Layer 6 of a small transformer language model trained on English Wikipedia (26 layers, counted from 0, width 128).
A neuron's activation on a vector x is SiLU(gate . x) times (in . x), where the dot is the dot product.
The model reads these tokens: "ral" " S" "w" "ed" "en" ")" " to" " L" "ub" "ec" "k" " and" " im" "port" "ing" " h"

The vector x that enters this layer's MLP at each token. A number n stands for (n - 128) times 0.012.
0 "ral": 97, 112, 141, 122, 153, 118, 161, 131, 143, 108, 140, 116, 138, 148, 125, 118, 228, 130, 148, 246, 148, 123, 130, 119, 104, 113, 125, 119, 80, 119, 110, 116, 156, 93, 109, 153, 158, 139, 143, 127, 158, 97, 110, 122, 151, 160, 177, 136, 128, 120, 103, 161, 183, 99, 140, 123, 149, 92, 131, 112, 117, 175, 88, 108, 110, 106, 141, 139, 138, 132, 148, 154, 81, 140, 156, 97, 109, 21, 129, 123, 105, 195, 92, 135, 165, 110, 126, 97, 179, 157, 118, 137, 148, 124, 95, 168, 117, 181, 144, 187, 146, 149, 132, 185, 77, 81, 117, 127, 66, 179, 148, 114, 149, 104, 164, 146, 117, 152, 151, 125, 160, 76, 187, 166, 94, 100, 46, 151
1 " S": 144, 143, 159, 144, 126, 115, 114, 118, 125, 145, 116, 162, 129, 145, 85, 151, 155, 139, 128, 132, 154, 95, 128, 125, 137, 160, 117, 121, 193, 115, 121, 116, 145, 99, 143, 76, 160, 107, 124, 110, 123, 77, 92, 129, 128, 136, 183, 154, 125, 105, 93, 124, 131, 129, 154, 127, 117, 158, 108, 123, 144, 156, 111, 116, 112, 182, 131, 149, 158, 80, 87, 145, 147, 117, 145, 134, 86, 112, 173, 151, 117, 72, 115, 6, 124, 132, 160, 154, 108, 151, 127, 123, 128, 124, 116, 96, 112, 139, 156, 108, 126, 122, 100, 178, 120, 101, 127, 105, 141, 148, 122, 126, 87, 106, 77, 137, 85, 129, 128, 127, 150, 106, 94, 95, 129, 143, 75, 128
2 "w": 132, 97, 175, 100, 134, 164, 161, 169, 166, 112, 72, 134, 119, 143, 119, 118, 91, 96, 237, 128, 177, 170, 100, 110, 128, 155, 146, 111, 104, 126, 119, 39, 155, 77, 117, 72, 115, 120, 125, 89, 149, 151, 107, 127, 112, 195, 107, 55, 168, 101, 106, 148, 130, 89, 154, 93, 161, 145, 103, 90, 138, 108, 86, 106, 98, 66, 154, 134, 137, 119, 89, 141, 174, 113, 129, 121, 64, 157, 174, 51, 120, 107, 135, 114, 82, 69, 136, 167, 149, 141, 127, 118, 190, 123, 137, 133, 134, 86, 121, 115, 134, 104, 152, 147, 123, 77, 138, 114, 145, 137, 116, 127, 129, 93, 74, 89, 97, 182, 158, 114, 135, 111, 190, 158, 113, 163, 158, 50
3 "ed": 143, 74, 106, 127, 63, 146, 156, 121, 121, 89, 149, 69, 118, 70, 150, 129, 118, 171, 144, 133, 153, 178, 129, 101, 122, 154, 115, 127, 113, 139, 74, 89, 94, 137, 121, 138, 159, 157, 137, 157, 163, 133, 159, 121, 117, 197, 133, 117, 131, 120, 103, 167, 164, 90, 135, 108, 111, 160, 128, 90, 186, 117, 111, 145, 111, 99, 65, 120, 140, 129, 86, 190, 139, 145, 125, 106, 106, 175, 159, 95, 181, 195, 131, 180, 98, 162, 137, 120, 65, 84, 134, 146, 113, 106, 145, 128, 114, 128, 149, 94, 96, 144, 134, 111, 88, 106, 112, 151, 119, 155, 121, 120, 90, 119, 75, 79, 157, 111, 165, 193, 176, 116, 118, 166, 128, 173, 159, 109
4 "en": 141, 75, 148, 122, 184, 122, 112, 94, 106, 94, 161, 138, 109, 95, 169, 143, 144, 119, 117, 202, 120, 158, 122, 112, 87, 107, 119, 145, 131, 88, 117, 94, 117, 111, 86, 134, 67, 201, 130, 86, 147, 109, 110, 168, 51, 188, 136, 133, 115, 125, 69, 126, 188, 127, 175, 80, 139, 149, 110, 95, 126, 158, 135, 121, 98, 107, 131, 128, 112, 145, 106, 152, 142, 134, 67, 103, 121, 144, 125, 130, 142, 188, 134, 103, 159, 148, 118, 130, 96, 36, 94, 181, 119, 138, 130, 126, 115, 146, 147, 139, 113, 150, 139, 107, 118, 110, 141, 184, 152, 130, 123, 106, 95, 104, 113, 162, 172, 155, 103, 128, 183, 95, 118, 138, 123, 130, 109, 143
5 ")": 116, 113, 133, 79, 132, 143, 145, 120, 146, 131, 158, 96, 134, 125, 158, 99, 143, 151, 173, 107, 228, 149, 109, 160, 166, 158, 113, 145, 72, 129, 123, 135, 117, 126, 159, 126, 129, 117, 145, 70, 119, 150, 159, 134, 140, 161, 87, 121, 155, 143, 85, 124, 161, 116, 131, 112, 137, 167, 128, 124, 107, 137, 146, 158, 128, 99, 125, 126, 117, 150, 75, 157, 137, 85, 108, 110, 158, 100, 74, 154, 113, 175, 76, 61, 89, 150, 164, 89, 160, 163, 139, 117, 84, 127, 131, 89, 141, 143, 170, 115, 132, 133, 130, 111, 131, 149, 127, 100, 147, 127, 181, 94, 108, 121, 136, 127, 221, 103, 55, 139, 125, 149, 189, 101, 128, 155, 144, 131
6 " to": 98, 141, 115, 117, 170, 126, 122, 108, 121, 136, 142, 95, 149, 140, 92, 144, 117, 101, 73, 166, 106, 127, 127, 154, 125, 122, 119, 153, 90, 127, 147, 32, 139, 117, 119, 91, 115, 133, 140, 145, 159, 114, 155, 133, 163, 108, 147, 110, 134, 115, 111, 133, 210, 124, 124, 149, 109, 153, 161, 121, 133, 120, 151, 109, 129, 131, 189, 134, 127, 143, 93, 133, 126, 155, 126, 67, 130, 110, 81, 173, 113, 173, 142, 136, 154, 105, 158, 180, 123, 147, 150, 190, 150, 143, 133, 129, 144, 134, 144, 141, 170, 130, 152, 180, 123, 145, 101, 96, 123, 125, 125, 157, 111, 152, 84, 100, 145, 136, 121, 122, 142, 126, 130, 107, 119, 130, 92, 124
7 " L": 152, 120, 105, 125, 146, 127, 129, 142, 168, 142, 157, 93, 131, 120, 94, 102, 157, 155, 190, 110, 105, 125, 128, 95, 112, 114, 128, 125, 157, 125, 110, 144, 121, 124, 138, 104, 125, 108, 118, 144, 127, 82, 136, 145, 158, 145, 163, 138, 123, 146, 106, 139, 190, 135, 145, 132, 131, 143, 122, 108, 117, 136, 133, 118, 123, 153, 118, 136, 131, 145, 139, 65, 142, 100, 154, 129, 114, 140, 131, 142, 116, 130, 170, 5, 87, 102, 136, 157, 72, 110, 131, 104, 134, 130, 124, 137, 111, 105, 167, 163, 223, 106, 121, 143, 105, 157, 90, 104, 98, 136, 149, 147, 154, 118, 88, 145, 46, 156, 116, 128, 153, 138, 96, 118, 128, 156, 126, 153
8 "ub": 192, 68, 151, 118, 203, 129, 149, 76, 107, 112, 113, 100, 154, 129, 122, 103, 116, 131, 119, 127, 116, 129, 155, 107, 89, 105, 122, 148, 85, 67, 138, 107, 106, 98, 169, 161, 134, 176, 131, 149, 138, 44, 130, 158, 150, 145, 144, 164, 112, 174, 65, 170, 86, 120, 111, 80, 99, 101, 118, 105, 128, 125, 158, 166, 116, 122, 101, 131, 118, 124, 76, 108, 101, 135, 123, 108, 150, 70, 100, 109, 121, 180, 156, 79, 112, 114, 118, 169, 172, 133, 143, 114, 154, 153, 129, 116, 129, 123, 98, 125, 116, 118, 104, 151, 199, 117, 125, 152, 140, 141, 139, 97, 141, 105, 117, 126, 93, 188, 122, 154, 135, 143, 89, 194, 120, 164, 113, 181
9 "ec": 152, 151, 78, 129, 201, 151, 196, 135, 89, 112, 78, 136, 123, 82, 115, 131, 57, 120, 112, 42, 161, 173, 138, 122, 114, 125, 121, 145, 184, 104, 105, 160, 159, 53, 122, 202, 69, 128, 123, 129, 99, 115, 113, 131, 121, 99, 161, 136, 76, 106, 132, 126, 192, 126, 124, 108, 190, 120, 148, 162, 104, 91, 80, 171, 88, 100, 138, 149, 152, 135, 144, 105, 116, 150, 97, 125, 77, 149, 103, 130, 147, 213, 110, 86, 117, 145, 171, 62, 155, 124, 136, 86, 137, 173, 139, 116, 107, 153, 153, 152, 168, 129, 110, 166, 131, 135, 133, 115, 193, 148, 148, 129, 94, 129, 133, 82, 106, 193, 132, 91, 107, 60, 92, 155, 96, 181, 86, 146
10 "k": 136, 98, 125, 128, 119, 120, 128, 197, 110, 88, 74, 126, 163, 135, 153, 110, 106, 104, 135, 222, 106, 183, 123, 76, 138, 123, 98, 134, 105, 115, 131, 103, 135, 87, 94, 210, 103, 130, 136, 68, 127, 105, 145, 125, 21, 115, 122, 103, 108, 127, 83, 158, 80, 128, 114, 116, 154, 145, 117, 104, 142, 168, 168, 124, 145, 151, 155, 105, 117, 114, 105, 133, 128, 156, 118, 101, 79, 148, 138, 135, 110, 103, 175, 91, 172, 193, 155, 145, 108, 135, 139, 133, 180, 142, 149, 91, 168, 148, 101, 92, 149, 120, 134, 174, 93, 142, 124, 182, 144, 120, 109, 77, 135, 128, 123, 113, 112, 132, 100, 213, 177, 126, 96, 139, 114, 144, 166, 154
11 " and": 121, 172, 128, 127, 166, 150, 92, 110, 141, 151, 82, 135, 123, 144, 95, 115, 75, 129, 126, 143, 150, 132, 136, 157, 103, 150, 123, 127, 100, 140, 116, 115, 137, 142, 103, 79, 135, 153, 118, 126, 115, 118, 138, 148, 153, 120, 152, 122, 121, 159, 133, 134, 165, 89, 123, 148, 131, 130, 131, 165, 176, 130, 137, 124, 124, 113, 147, 143, 123, 153, 101, 103, 99, 136, 135, 61, 150, 146, 144, 121, 107, 144, 101, 147, 129, 76, 122, 145, 103, 120, 126, 131, 101, 128, 122, 135, 151, 137, 131, 111, 148, 130, 114, 108, 147, 125, 118, 149, 107, 116, 117, 136, 132, 137, 72, 116, 178, 118, 106, 155, 127, 117, 135, 97, 142, 167, 142, 181
12 " im": 174, 96, 139, 105, 100, 99, 76, 134, 146, 121, 147, 147, 58, 121, 145, 132, 113, 93, 113, 116, 118, 124, 141, 129, 113, 144, 130, 100, 110, 136, 135, 32, 70, 130, 107, 124, 134, 136, 142, 61, 143, 91, 89, 150, 152, 104, 172, 160, 124, 129, 128, 163, 109, 145, 162, 126, 151, 80, 134, 82, 152, 77, 96, 124, 128, 123, 139, 93, 116, 99, 55, 132, 187, 160, 136, 112, 132, 111, 129, 176, 115, 104, 146, 90, 135, 121, 108, 151, 115, 140, 120, 109, 157, 147, 160, 143, 106, 164, 74, 34, 3, 111, 154, 165, 148, 142, 114, 136, 147, 146, 114, 115, 115, 90, 109, 116, 139, 57, 39, 82, 134, 132, 76, 134, 148, 157, 80, 131
13 "port": 115, 127, 113, 142, 155, 149, 176, 119, 121, 127, 137, 138, 146, 220, 133, 138, 178, 139, 144, 154, 81, 117, 134, 124, 129, 201, 121, 115, 119, 135, 113, 104, 113, 152, 126, 118, 115, 158, 141, 140, 128, 152, 142, 112, 165, 93, 141, 167, 132, 144, 122, 80, 42, 114, 162, 143, 149, 152, 122, 104, 146, 119, 147, 129, 132, 199, 125, 139, 107, 146, 95, 118, 71, 152, 148, 83, 84, 116, 152, 119, 168, 127, 125, 136, 94, 116, 145, 133, 179, 134, 133, 130, 89, 101, 117, 158, 108, 141, 187, 41, 138, 119, 70, 84, 155, 147, 122, 80, 133, 108, 100, 103, 169, 92, 126, 110, 110, 194, 136, 125, 178, 157, 75, 155, 113, 159, 85, 163
14 "ing": 105, 131, 147, 106, 163, 107, 160, 139, 150, 116, 140, 131, 134, 115, 116, 136, 147, 195, 137, 115, 152, 123, 133, 125, 141, 162, 128, 121, 106, 147, 119, 132, 108, 156, 158, 148, 129, 154, 140, 160, 110, 188, 145, 122, 108, 163, 146, 152, 170, 131, 95, 155, 98, 64, 144, 146, 128, 123, 147, 148, 110, 106, 162, 117, 122, 129, 141, 76, 95, 158, 141, 141, 146, 110, 83, 88, 88, 118, 118, 154, 152, 139, 119, 185, 136, 118, 174, 88, 160, 128, 130, 119, 112, 131, 169, 106, 120, 107, 145, 80, 137, 154, 140, 141, 165, 150, 83, 106, 103, 166, 106, 129, 106, 112, 74, 126, 114, 146, 144, 159, 181, 130, 122, 119, 126, 151, 85, 142
15 " h": 52, 163, 132, 122, 156, 100, 122, 126, 154, 88, 118, 98, 80, 137, 89, 113, 138, 162, 160, 115, 159, 176, 146, 111, 124, 102, 112, 118, 146, 142, 161, 80, 108, 103, 138, 77, 114, 123, 103, 105, 130, 111, 130, 152, 87, 155, 136, 99, 135, 139, 77, 105, 128, 98, 100, 105, 115, 130, 155, 117, 173, 128, 110, 115, 79, 145, 66, 107, 102, 99, 119, 142, 109, 171, 183, 127, 96, 131, 124, 65, 147, 106, 131, 74, 191, 139, 128, 112, 58, 175, 123, 177, 164, 139, 143, 124, 155, 121, 141, 129, 135, 117, 128, 160, 157, 155, 117, 139, 149, 98, 169, 107, 137, 152, 102, 122, 59, 114, 110, 147, 50, 121, 107, 174, 134, 111, 68, 168

Each question shows the input weights of one neuron of the MLP. A number n stands for (n - 128) times 0.0039.

n148 gate: 176, 146, 118, 99, 89, 151, 162, 149, 139, 109, 109, 141, 141, 108, 157, 124, 119, 160, 150, 100, 130, 113, 111, 126, 103, 110, 149, 109, 89, 149, 131, 155, 108, 113, 157, 135, 138, 106, 154, 128, 133, 166, 139, 103, 139, 141, 145, 111, 178, 122, 134, 107, 110, 144, 121, 129, 127, 146, 107, 129, 178, 116, 98, 110, 128, 130, 143, 122, 103, 156, 134, 115, 154, 63, 118, 129, 131, 156, 143, 165, 119, 87, 120, 147, 151, 90, 109, 123, 123, 181, 124, 122, 115, 158, 138, 113, 130, 131, 117, 154, 120, 155, 144, 95, 147, 137, 161, 135, 117, 148, 104, 103, 96, 124, 136, 145, 136, 133, 158, 153, 118, 124, 123, 121, 123, 108, 144, 106
n148 in: 147, 119, 163, 129, 148, 132, 132, 145, 163, 133, 129, 121, 126, 135, 178, 135, 132, 131, 150, 73, 161, 115, 168, 119, 144, 131, 124, 120, 109, 134, 148, 131, 115, 110, 127, 118, 120, 113, 158, 137, 131, 161, 137, 105, 117, 108, 149, 114, 177, 133, 149, 93, 132, 127, 104, 136, 132, 146, 101, 143, 133, 118, 139, 169, 108, 133, 106, 138, 118, 120, 165, 120, 127, 120, 137, 102, 129, 137, 126, 148, 139, 144, 147, 124, 133, 85, 134, 74, 112, 139, 140, 113, 126, 118, 151, 94, 148, 174, 155, 114, 121, 134, 134, 144, 180, 97, 115, 129, 118, 99, 110, 153, 124, 149, 140, 110, 138, 176, 157, 126, 136, 143, 116, 117, 71, 102, 130, 141
Its two highest activations, in order, are on tokens 14 "ing", 4 "en"

n80 gate: 135, 118, 158, 107, 124, 114, 148, 125, 151, 134, 128, 144, 122, 127, 111, 114, 117, 107, 158, 45, 156, 171, 139, 132, 161, 126, 156, 112, 120, 112, 105, 106, 140, 136, 120, 179, 139, 111, 108, 76, 82, 106, 127, 121, 138, 76, 119, 163, 162, 142, 108, 110, 104, 151, 111, 90, 101, 143, 178, 136, 82, 121, 140, 163, 163, 111, 110, 135, 155, 178, 114, 122, 124, 115, 158, 143, 157, 99, 105, 120, 118, 97, 129, 149, 123, 116, 103, 113, 110, 132, 111, 123, 81, 91, 142, 109, 125, 128, 162, 170, 127, 141, 119, 89, 142, 136, 119, 118, 103, 158, 160, 153, 82, 135, 117, 112, 120, 77, 146, 129, 130, 123, 141, 121, 131, 108, 140, 121
n80 in: 126, 134, 115, 130, 163, 107, 154, 102, 131, 135, 103, 108, 145, 144, 141, 127, 93, 121, 111, 117, 122, 110, 80, 147, 127, 151, 117, 137, 114, 167, 182, 117, 134, 136, 166, 111, 141, 188, 151, 138, 123, 161, 132, 180, 114, 166, 147, 94, 146, 149, 129, 108, 167, 104, 124, 175, 125, 152, 127, 151, 137, 131, 140, 131, 93, 116, 173, 122, 123, 93, 101, 112, 155, 131, 137, 160, 115, 177, 122, 136, 114, 127, 93, 110, 84, 101, 147, 90, 123, 123, 142, 130, 116, 161, 111, 104, 162, 102, 68, 118, 117, 131, 130, 126, 107, 164, 118, 106, 162, 98, 120, 124, 163, 143, 72, 120, 136, 128, 123, 112, 115, 130, 110, 129, 147, 145, 201, 131
On which token does it fire most, and how strongly? 5 ")", at about 0.36

n19 gate: 164, 146, 133, 90, 123, 134, 76, 121, 110, 115, 66, 102, 123, 141, 151, 127, 106, 142, 168, 144, 151, 172, 121, 169, 148, 104, 154, 130, 150, 135, 115, 133, 137, 92, 129, 132, 116, 135, 123, 120, 117, 131, 129, 157, 128, 149, 115, 118, 126, 152, 142, 150, 105, 113, 129, 111, 157, 108, 96, 144, 154, 136, 119, 136, 131, 149, 116, 99, 162, 98, 111, 140, 119, 108, 87, 133, 158, 112, 126, 131, 135, 124, 144, 134, 129, 98, 125, 89, 162, 116, 138, 119, 129, 125, 162, 142, 126, 84, 116, 142, 122, 161, 104, 62, 142, 83, 152, 117, 131, 108, 130, 124, 130, 119, 95, 162, 108, 113, 168, 123, 141, 115, 142, 102, 192, 95, 127, 195
n19 in: 153, 161, 90, 164, 108, 118, 125, 122, 127, 132, 144, 172, 122, 151, 141, 151, 101, 129, 129, 99, 108, 107, 136, 119, 178, 143, 146, 112, 118, 137, 123, 113, 120, 140, 112, 100, 109, 113, 156, 168, 81, 130, 161, 140, 141, 193, 96, 100, 117, 92, 118, 150, 123, 142, 130, 135, 155, 127, 144, 104, 134, 127, 151, 76, 105, 88, 133, 99, 119, 102, 127, 105, 118, 165, 123, 107, 94, 143, 137, 136, 124, 112, 135, 138, 83, 125, 126, 134, 128, 76, 129, 75, 136, 110, 142, 158, 146, 122, 123, 97, 113, 97, 114, 124, 137, 124, 128, 123, 114, 114, 151, 141, 145, 107, 171, 149, 141, 124, 131, 117, 109, 145, 134, 114, 111, 123, 129, 83
On which token does it fire most, and how strongly? 2 "w", at about 0.14

n85 gate: 131, 139, 133, 158, 109, 108, 109, 142, 157, 101, 102, 99, 135, 128, 139, 86, 124, 134, 117, 108, 154, 146, 124, 109, 103, 73, 126, 132, 149, 131, 158, 136, 135, 172, 114, 121, 125, 184, 148, 133, 186, 99, 133, 110, 124, 96, 138, 156, 144, 112, 116, 96, 146, 69, 165, 127, 99, 135, 133, 164, 106, 114, 157, 155, 111, 133, 150, 108, 147, 120, 89, 121, 151, 143, 108, 144, 143, 143, 123, 159, 171, 173, 137, 144, 111, 139, 104, 104, 89, 131, 146, 112, 115, 111, 91, 142, 104, 101, 103, 110, 94, 170, 115, 156, 111, 136, 123, 114, 102, 113, 124, 121, 109, 150, 107, 79, 134, 89, 161, 138, 148, 124, 95, 172, 128, 48, 109, 124
n85 in: 155, 147, 100, 131, 89, 124, 110, 155, 143, 166, 109, 120, 106, 99, 128, 74, 119, 164, 121, 81, 136, 122, 93, 204, 93, 102, 142, 121, 96, 131, 124, 90, 127, 151, 62, 131, 114, 136, 103, 114, 112, 150, 122, 133, 163, 137, 110, 102, 183, 118, 124, 155, 114, 163, 164, 172, 136, 114, 117, 143, 106, 111, 117, 140, 123, 151, 130, 150, 115, 111, 100, 133, 109, 114, 113, 128, 160, 119, 115, 79, 116, 143, 131, 125, 123, 103, 106, 129, 102, 176, 140, 136, 115, 146, 166, 120, 117, 168, 116, 163, 104, 107, 127, 129, 161, 95, 108, 122, 103, 119, 152, 121, 110, 150, 145, 104, 127, 124, 79, 144, 124, 118, 160, 141, 139, 138, 139, 120
On which token does it fire most, and how strongly? 12 " im", at about 0.14

n51 gate: 162, 158, 126, 129, 133, 111, 92, 186, 124, 171, 97, 138, 161, 102, 158, 119, 84, 121, 118, 89, 92, 104, 138, 108, 132, 146, 136, 132, 142, 118, 104, 161, 199, 87, 161, 140, 114, 129, 137, 112, 161, 121, 111, 125, 91, 93, 123, 99, 127, 123, 104, 131, 165, 173, 97, 108, 148, 84, 164, 129, 98, 106, 140, 120, 111, 117, 159, 146, 134, 149, 123, 72, 136, 157, 137, 155, 128, 143, 78, 94, 151, 84, 118, 121, 148, 67, 125, 151, 170, 177, 129, 102, 124, 119, 131, 141, 131, 131, 139, 188, 129, 135, 140, 118, 177, 94, 152, 117, 122, 130, 187, 156, 119, 145, 71, 106, 136, 117, 142, 130, 81, 163, 134, 125, 105, 136, 128, 113
n51 in: 130, 204, 130, 81, 136, 130, 80, 171, 144, 177, 87, 141, 126, 96, 160, 84, 113, 124, 89, 81, 82, 135, 133, 141, 117, 109, 126, 98, 117, 137, 117, 124, 119, 119, 143, 189, 120, 101, 154, 97, 146, 108, 144, 102, 121, 144, 86, 99, 128, 88, 101, 139, 130, 163, 122, 123, 145, 89, 139, 144, 120, 106, 126, 116, 119, 117, 188, 132, 163, 152, 139, 113, 132, 141, 137, 121, 131, 164, 129, 101, 104, 128, 117, 129, 86, 134, 121, 129, 191, 144, 108, 110, 145, 103, 163, 135, 123, 110, 144, 162, 102, 126, 113, 121, 139, 61, 169, 114, 113, 123, 146, 138, 101, 120, 107, 122, 123, 142, 89, 136, 59, 184, 152, 144, 109, 176, 142, 98
Which token does this neuron like most? 9 "ec"

n108 gate: 126, 129, 99, 116, 107, 133, 155, 98, 149, 120, 172, 157, 86, 159, 164, 147, 115, 124, 138, 104, 117, 129, 95, 113, 151, 98, 140, 151, 156, 129, 127, 123, 115, 147, 126, 169, 146, 123, 113, 140, 145, 123, 142, 132, 102, 159, 102, 87, 164, 131, 119, 65, 115, 106, 126, 104, 124, 132, 97, 158, 114, 126, 152, 133, 131, 146, 127, 130, 81, 97, 148, 106, 124, 69, 112, 127, 81, 146, 102, 151, 113, 144, 71, 103, 139, 135, 127, 188, 170, 155, 141, 114, 189, 120, 126, 119, 133, 113, 144, 94, 127, 144, 107, 114, 149, 133, 116, 124, 83, 130, 82, 119, 139, 148, 78, 157, 134, 90, 110, 125, 129, 114, 142, 97, 126, 114, 130, 123
n108 in: 113, 118, 69, 93, 112, 120, 127, 61, 127, 148, 150, 126, 159, 135, 137, 97, 158, 109, 136, 133, 103, 138, 114, 141, 108, 133, 119, 102, 145, 131, 105, 117, 90, 113, 151, 127, 134, 118, 159, 90, 132, 97, 114, 157, 104, 142, 88, 103, 144, 151, 134, 93, 146, 109, 152, 107, 80, 127, 134, 142, 154, 140, 178, 98, 110, 106, 163, 149, 111, 101, 116, 124, 85, 121, 116, 126, 46, 134, 144, 120, 127, 105, 116, 110, 119, 124, 136, 150, 139, 133, 132, 108, 132, 127, 140, 116, 105, 143, 155, 142, 145, 117, 138, 97, 178, 129, 129, 133, 109, 169, 121, 144, 111, 121, 144, 167, 137, 80, 125, 156, 121, 94, 132, 103, 141, 187, 141, 117
On which token does it fire most, and how strongly? 5 ")", at about 0.14

n145 gate: 137, 127, 119, 139, 91, 131, 131, 123, 110, 188, 145, 117, 140, 152, 144, 164, 140, 111, 98, 173, 116, 137, 113, 117, 129, 154, 169, 135, 171, 142, 122, 128, 139, 131, 64, 155, 159, 143, 131, 154, 119, 90, 106, 112, 131, 127, 129, 140, 185, 114, 129, 138, 79, 117, 126, 114, 146, 83, 161, 137, 100, 107, 142, 122, 141, 124, 144, 142, 159, 109, 116, 129, 92, 109, 82, 157, 118, 107, 105, 143, 113, 112, 86, 128, 113, 144, 125, 118, 104, 134, 164, 142, 145, 124, 122, 148, 123, 160, 185, 124, 113, 118, 172, 113, 178, 137, 105, 99, 117, 104, 170, 148, 184, 104, 90, 158, 142, 99, 146, 91, 126, 174, 128, 120, 190, 126, 106, 156
n145 in: 157, 157, 99, 153, 115, 150, 136, 101, 135, 184, 166, 126, 114, 164, 148, 138, 86, 101, 117, 135, 89, 143, 139, 94, 151, 130, 121, 122, 151, 130, 105, 98, 117, 197, 95, 182, 136, 127, 142, 173, 144, 145, 134, 143, 130, 116, 107, 117, 146, 141, 93, 142, 54, 101, 125, 94, 107, 115, 165, 152, 118, 135, 131, 143, 136, 138, 137, 90, 146, 108, 106, 125, 100, 140, 109, 102, 133, 119, 117, 138, 140, 145, 121, 142, 141, 130, 172, 103, 140, 147, 179, 141, 124, 158, 162, 123, 79, 137, 118, 130, 158, 116, 139, 121, 115, 148, 102, 121, 121, 131, 120, 131, 144, 129, 74, 117, 119, 105, 154, 117, 112, 128, 119, 131, 169, 124, 129, 132
Its three highest activations, in order, are on tokens 13 "port", 2 "w", 4 "en"

n158 gate: 147, 98, 180, 118, 104, 137, 118, 138, 132, 158, 139, 111, 116, 131, 143, 133, 97, 112, 109, 86, 148, 141, 146, 100, 98, 151, 95, 80, 144, 139, 126, 131, 139, 151, 116, 119, 85, 131, 162, 114, 122, 134, 129, 155, 126, 87, 137, 145, 145, 95, 158, 139, 115, 159, 139, 130, 140, 72, 103, 149, 101, 162, 137, 122, 147, 110, 133, 103, 174, 150, 118, 139, 150, 147, 109, 114, 141, 137, 129, 151, 133, 136, 126, 132, 124, 113, 106, 88, 126, 133, 157, 180, 136, 141, 127, 156, 100, 106, 140, 172, 126, 145, 137, 125, 106, 121, 165, 131, 131, 140, 156, 129, 115, 114, 164, 80, 144, 125, 142, 132, 131, 172, 111, 146, 172, 148, 133, 99
n158 in: 119, 117, 94, 139, 145, 122, 126, 138, 61, 156, 142, 104, 119, 110, 93, 108, 129, 146, 113, 101, 121, 124, 112, 180, 133, 91, 148, 137, 109, 94, 119, 147, 124, 111, 123, 108, 135, 155, 127, 143, 99, 132, 135, 86, 110, 135, 82, 153, 91, 130, 114, 152, 112, 120, 125, 129, 100, 143, 145, 166, 115, 158, 110, 113, 110, 129, 161, 100, 147, 118, 126, 121, 123, 110, 80, 101, 117, 112, 138, 115, 127, 106, 137, 104, 105, 120, 132, 115, 139, 111, 124, 158, 154, 122, 88, 118, 130, 116, 143, 108, 116, 93, 139, 121, 141, 130, 127, 95, 148, 107, 125, 93, 145, 91, 123, 126, 90, 138, 113, 127, 97, 126, 135, 150, 90, 156, 125, 163
Its two highest activations, in order, are on tokens 9 "ec", 0 "ral"

n136 gate: 120, 131, 109, 162, 134, 92, 151, 123, 119, 150, 103, 146, 154, 117, 186, 126, 119, 127, 150, 99, 137, 135, 118, 86, 104, 121, 119, 148, 192, 100, 119, 124, 135, 91, 143, 140, 107, 107, 133, 134, 165, 133, 166, 143, 135, 159, 106, 181, 122, 137, 145, 156, 81, 146, 111, 105, 101, 102, 140, 123, 91, 131, 114, 135, 122, 171, 157, 109, 151, 138, 126, 78, 147, 157, 114, 121, 143, 111, 156, 128, 106, 130, 123, 139, 113, 152, 138, 149, 143, 136, 76, 154, 104, 110, 150, 156, 135, 119, 128, 103, 164, 189, 136, 165, 137, 92, 108, 111, 108, 134, 132, 125, 113, 115, 162, 90, 116, 157, 99, 95, 113, 147, 78, 136, 129, 140, 119, 107
n136 in: 101, 84, 93, 115, 140, 64, 134, 131, 147, 153, 136, 98, 157, 116, 142, 120, 120, 117, 131, 144, 114, 68, 142, 75, 107, 138, 145, 139, 179, 120, 113, 118, 115, 134, 116, 180, 119, 144, 86, 101, 134, 152, 125, 79, 116, 123, 134, 142, 141, 109, 149, 122, 115, 145, 101, 166, 104, 190, 110, 112, 115, 120, 82, 96, 105, 148, 142, 136, 161, 140, 107, 108, 93, 111, 146, 128, 135, 119, 152, 155, 135, 147, 120, 125, 117, 124, 164, 91, 137, 166, 98, 141, 109, 128, 131, 143, 132, 121, 115, 151, 148, 146, 135, 158, 141, 89, 89, 123, 125, 144, 133, 133, 106, 153, 133, 114, 103, 172, 114, 127, 99, 156, 114, 136, 98, 105, 102, 122
Which token does this neuron like most? 9 "ec"

n58 gate: 150, 129, 111, 128, 138, 122, 123, 118, 82, 122, 117, 131, 114, 101, 133, 125, 133, 158, 142, 139, 177, 146, 95, 106, 121, 145, 132, 38, 123, 114, 114, 172, 153, 119, 124, 124, 136, 119, 105, 103, 139, 93, 113, 129, 126, 89, 158, 99, 133, 117, 86, 145, 133, 142, 111, 123, 145, 136, 124, 90, 146, 131, 129, 145, 150, 82, 151, 108, 117, 164, 116, 129, 152, 128, 140, 155, 92, 122, 146, 99, 118, 122, 143, 95, 114, 116, 136, 186, 111, 91, 126, 155, 122, 125, 92, 137, 112, 158, 148, 131, 119, 149, 188, 118, 163, 169, 106, 101, 131, 147, 104, 140, 126, 138, 111, 128, 132, 112, 131, 91, 107, 147, 114, 145, 150, 134, 126, 153
n58 in: 141, 131, 134, 153, 117, 89, 124, 96, 142, 154, 142, 138, 153, 144, 111, 155, 174, 110, 149, 136, 151, 144, 115, 144, 156, 129, 109, 110, 87, 110, 111, 156, 162, 110, 103, 95, 129, 97, 151, 102, 137, 89, 108, 114, 137, 114, 138, 143, 87, 126, 120, 118, 104, 124, 123, 113, 202, 139, 100, 130, 148, 159, 120, 116, 125, 129, 133, 86, 108, 154, 136, 112, 150, 124, 148, 140, 97, 111, 164, 86, 103, 112, 107, 119, 115, 126, 136, 158, 122, 90, 112, 153, 105, 133, 148, 135, 139, 160, 103, 131, 119, 108, 192, 91, 158, 154, 120, 91, 135, 138, 112, 151, 161, 118, 95, 90, 117, 139, 165, 116, 89, 118, 125, 125, 131, 140, 106, 135
Its two highest activations, in order, are on tokens 2 "w", 1 " S"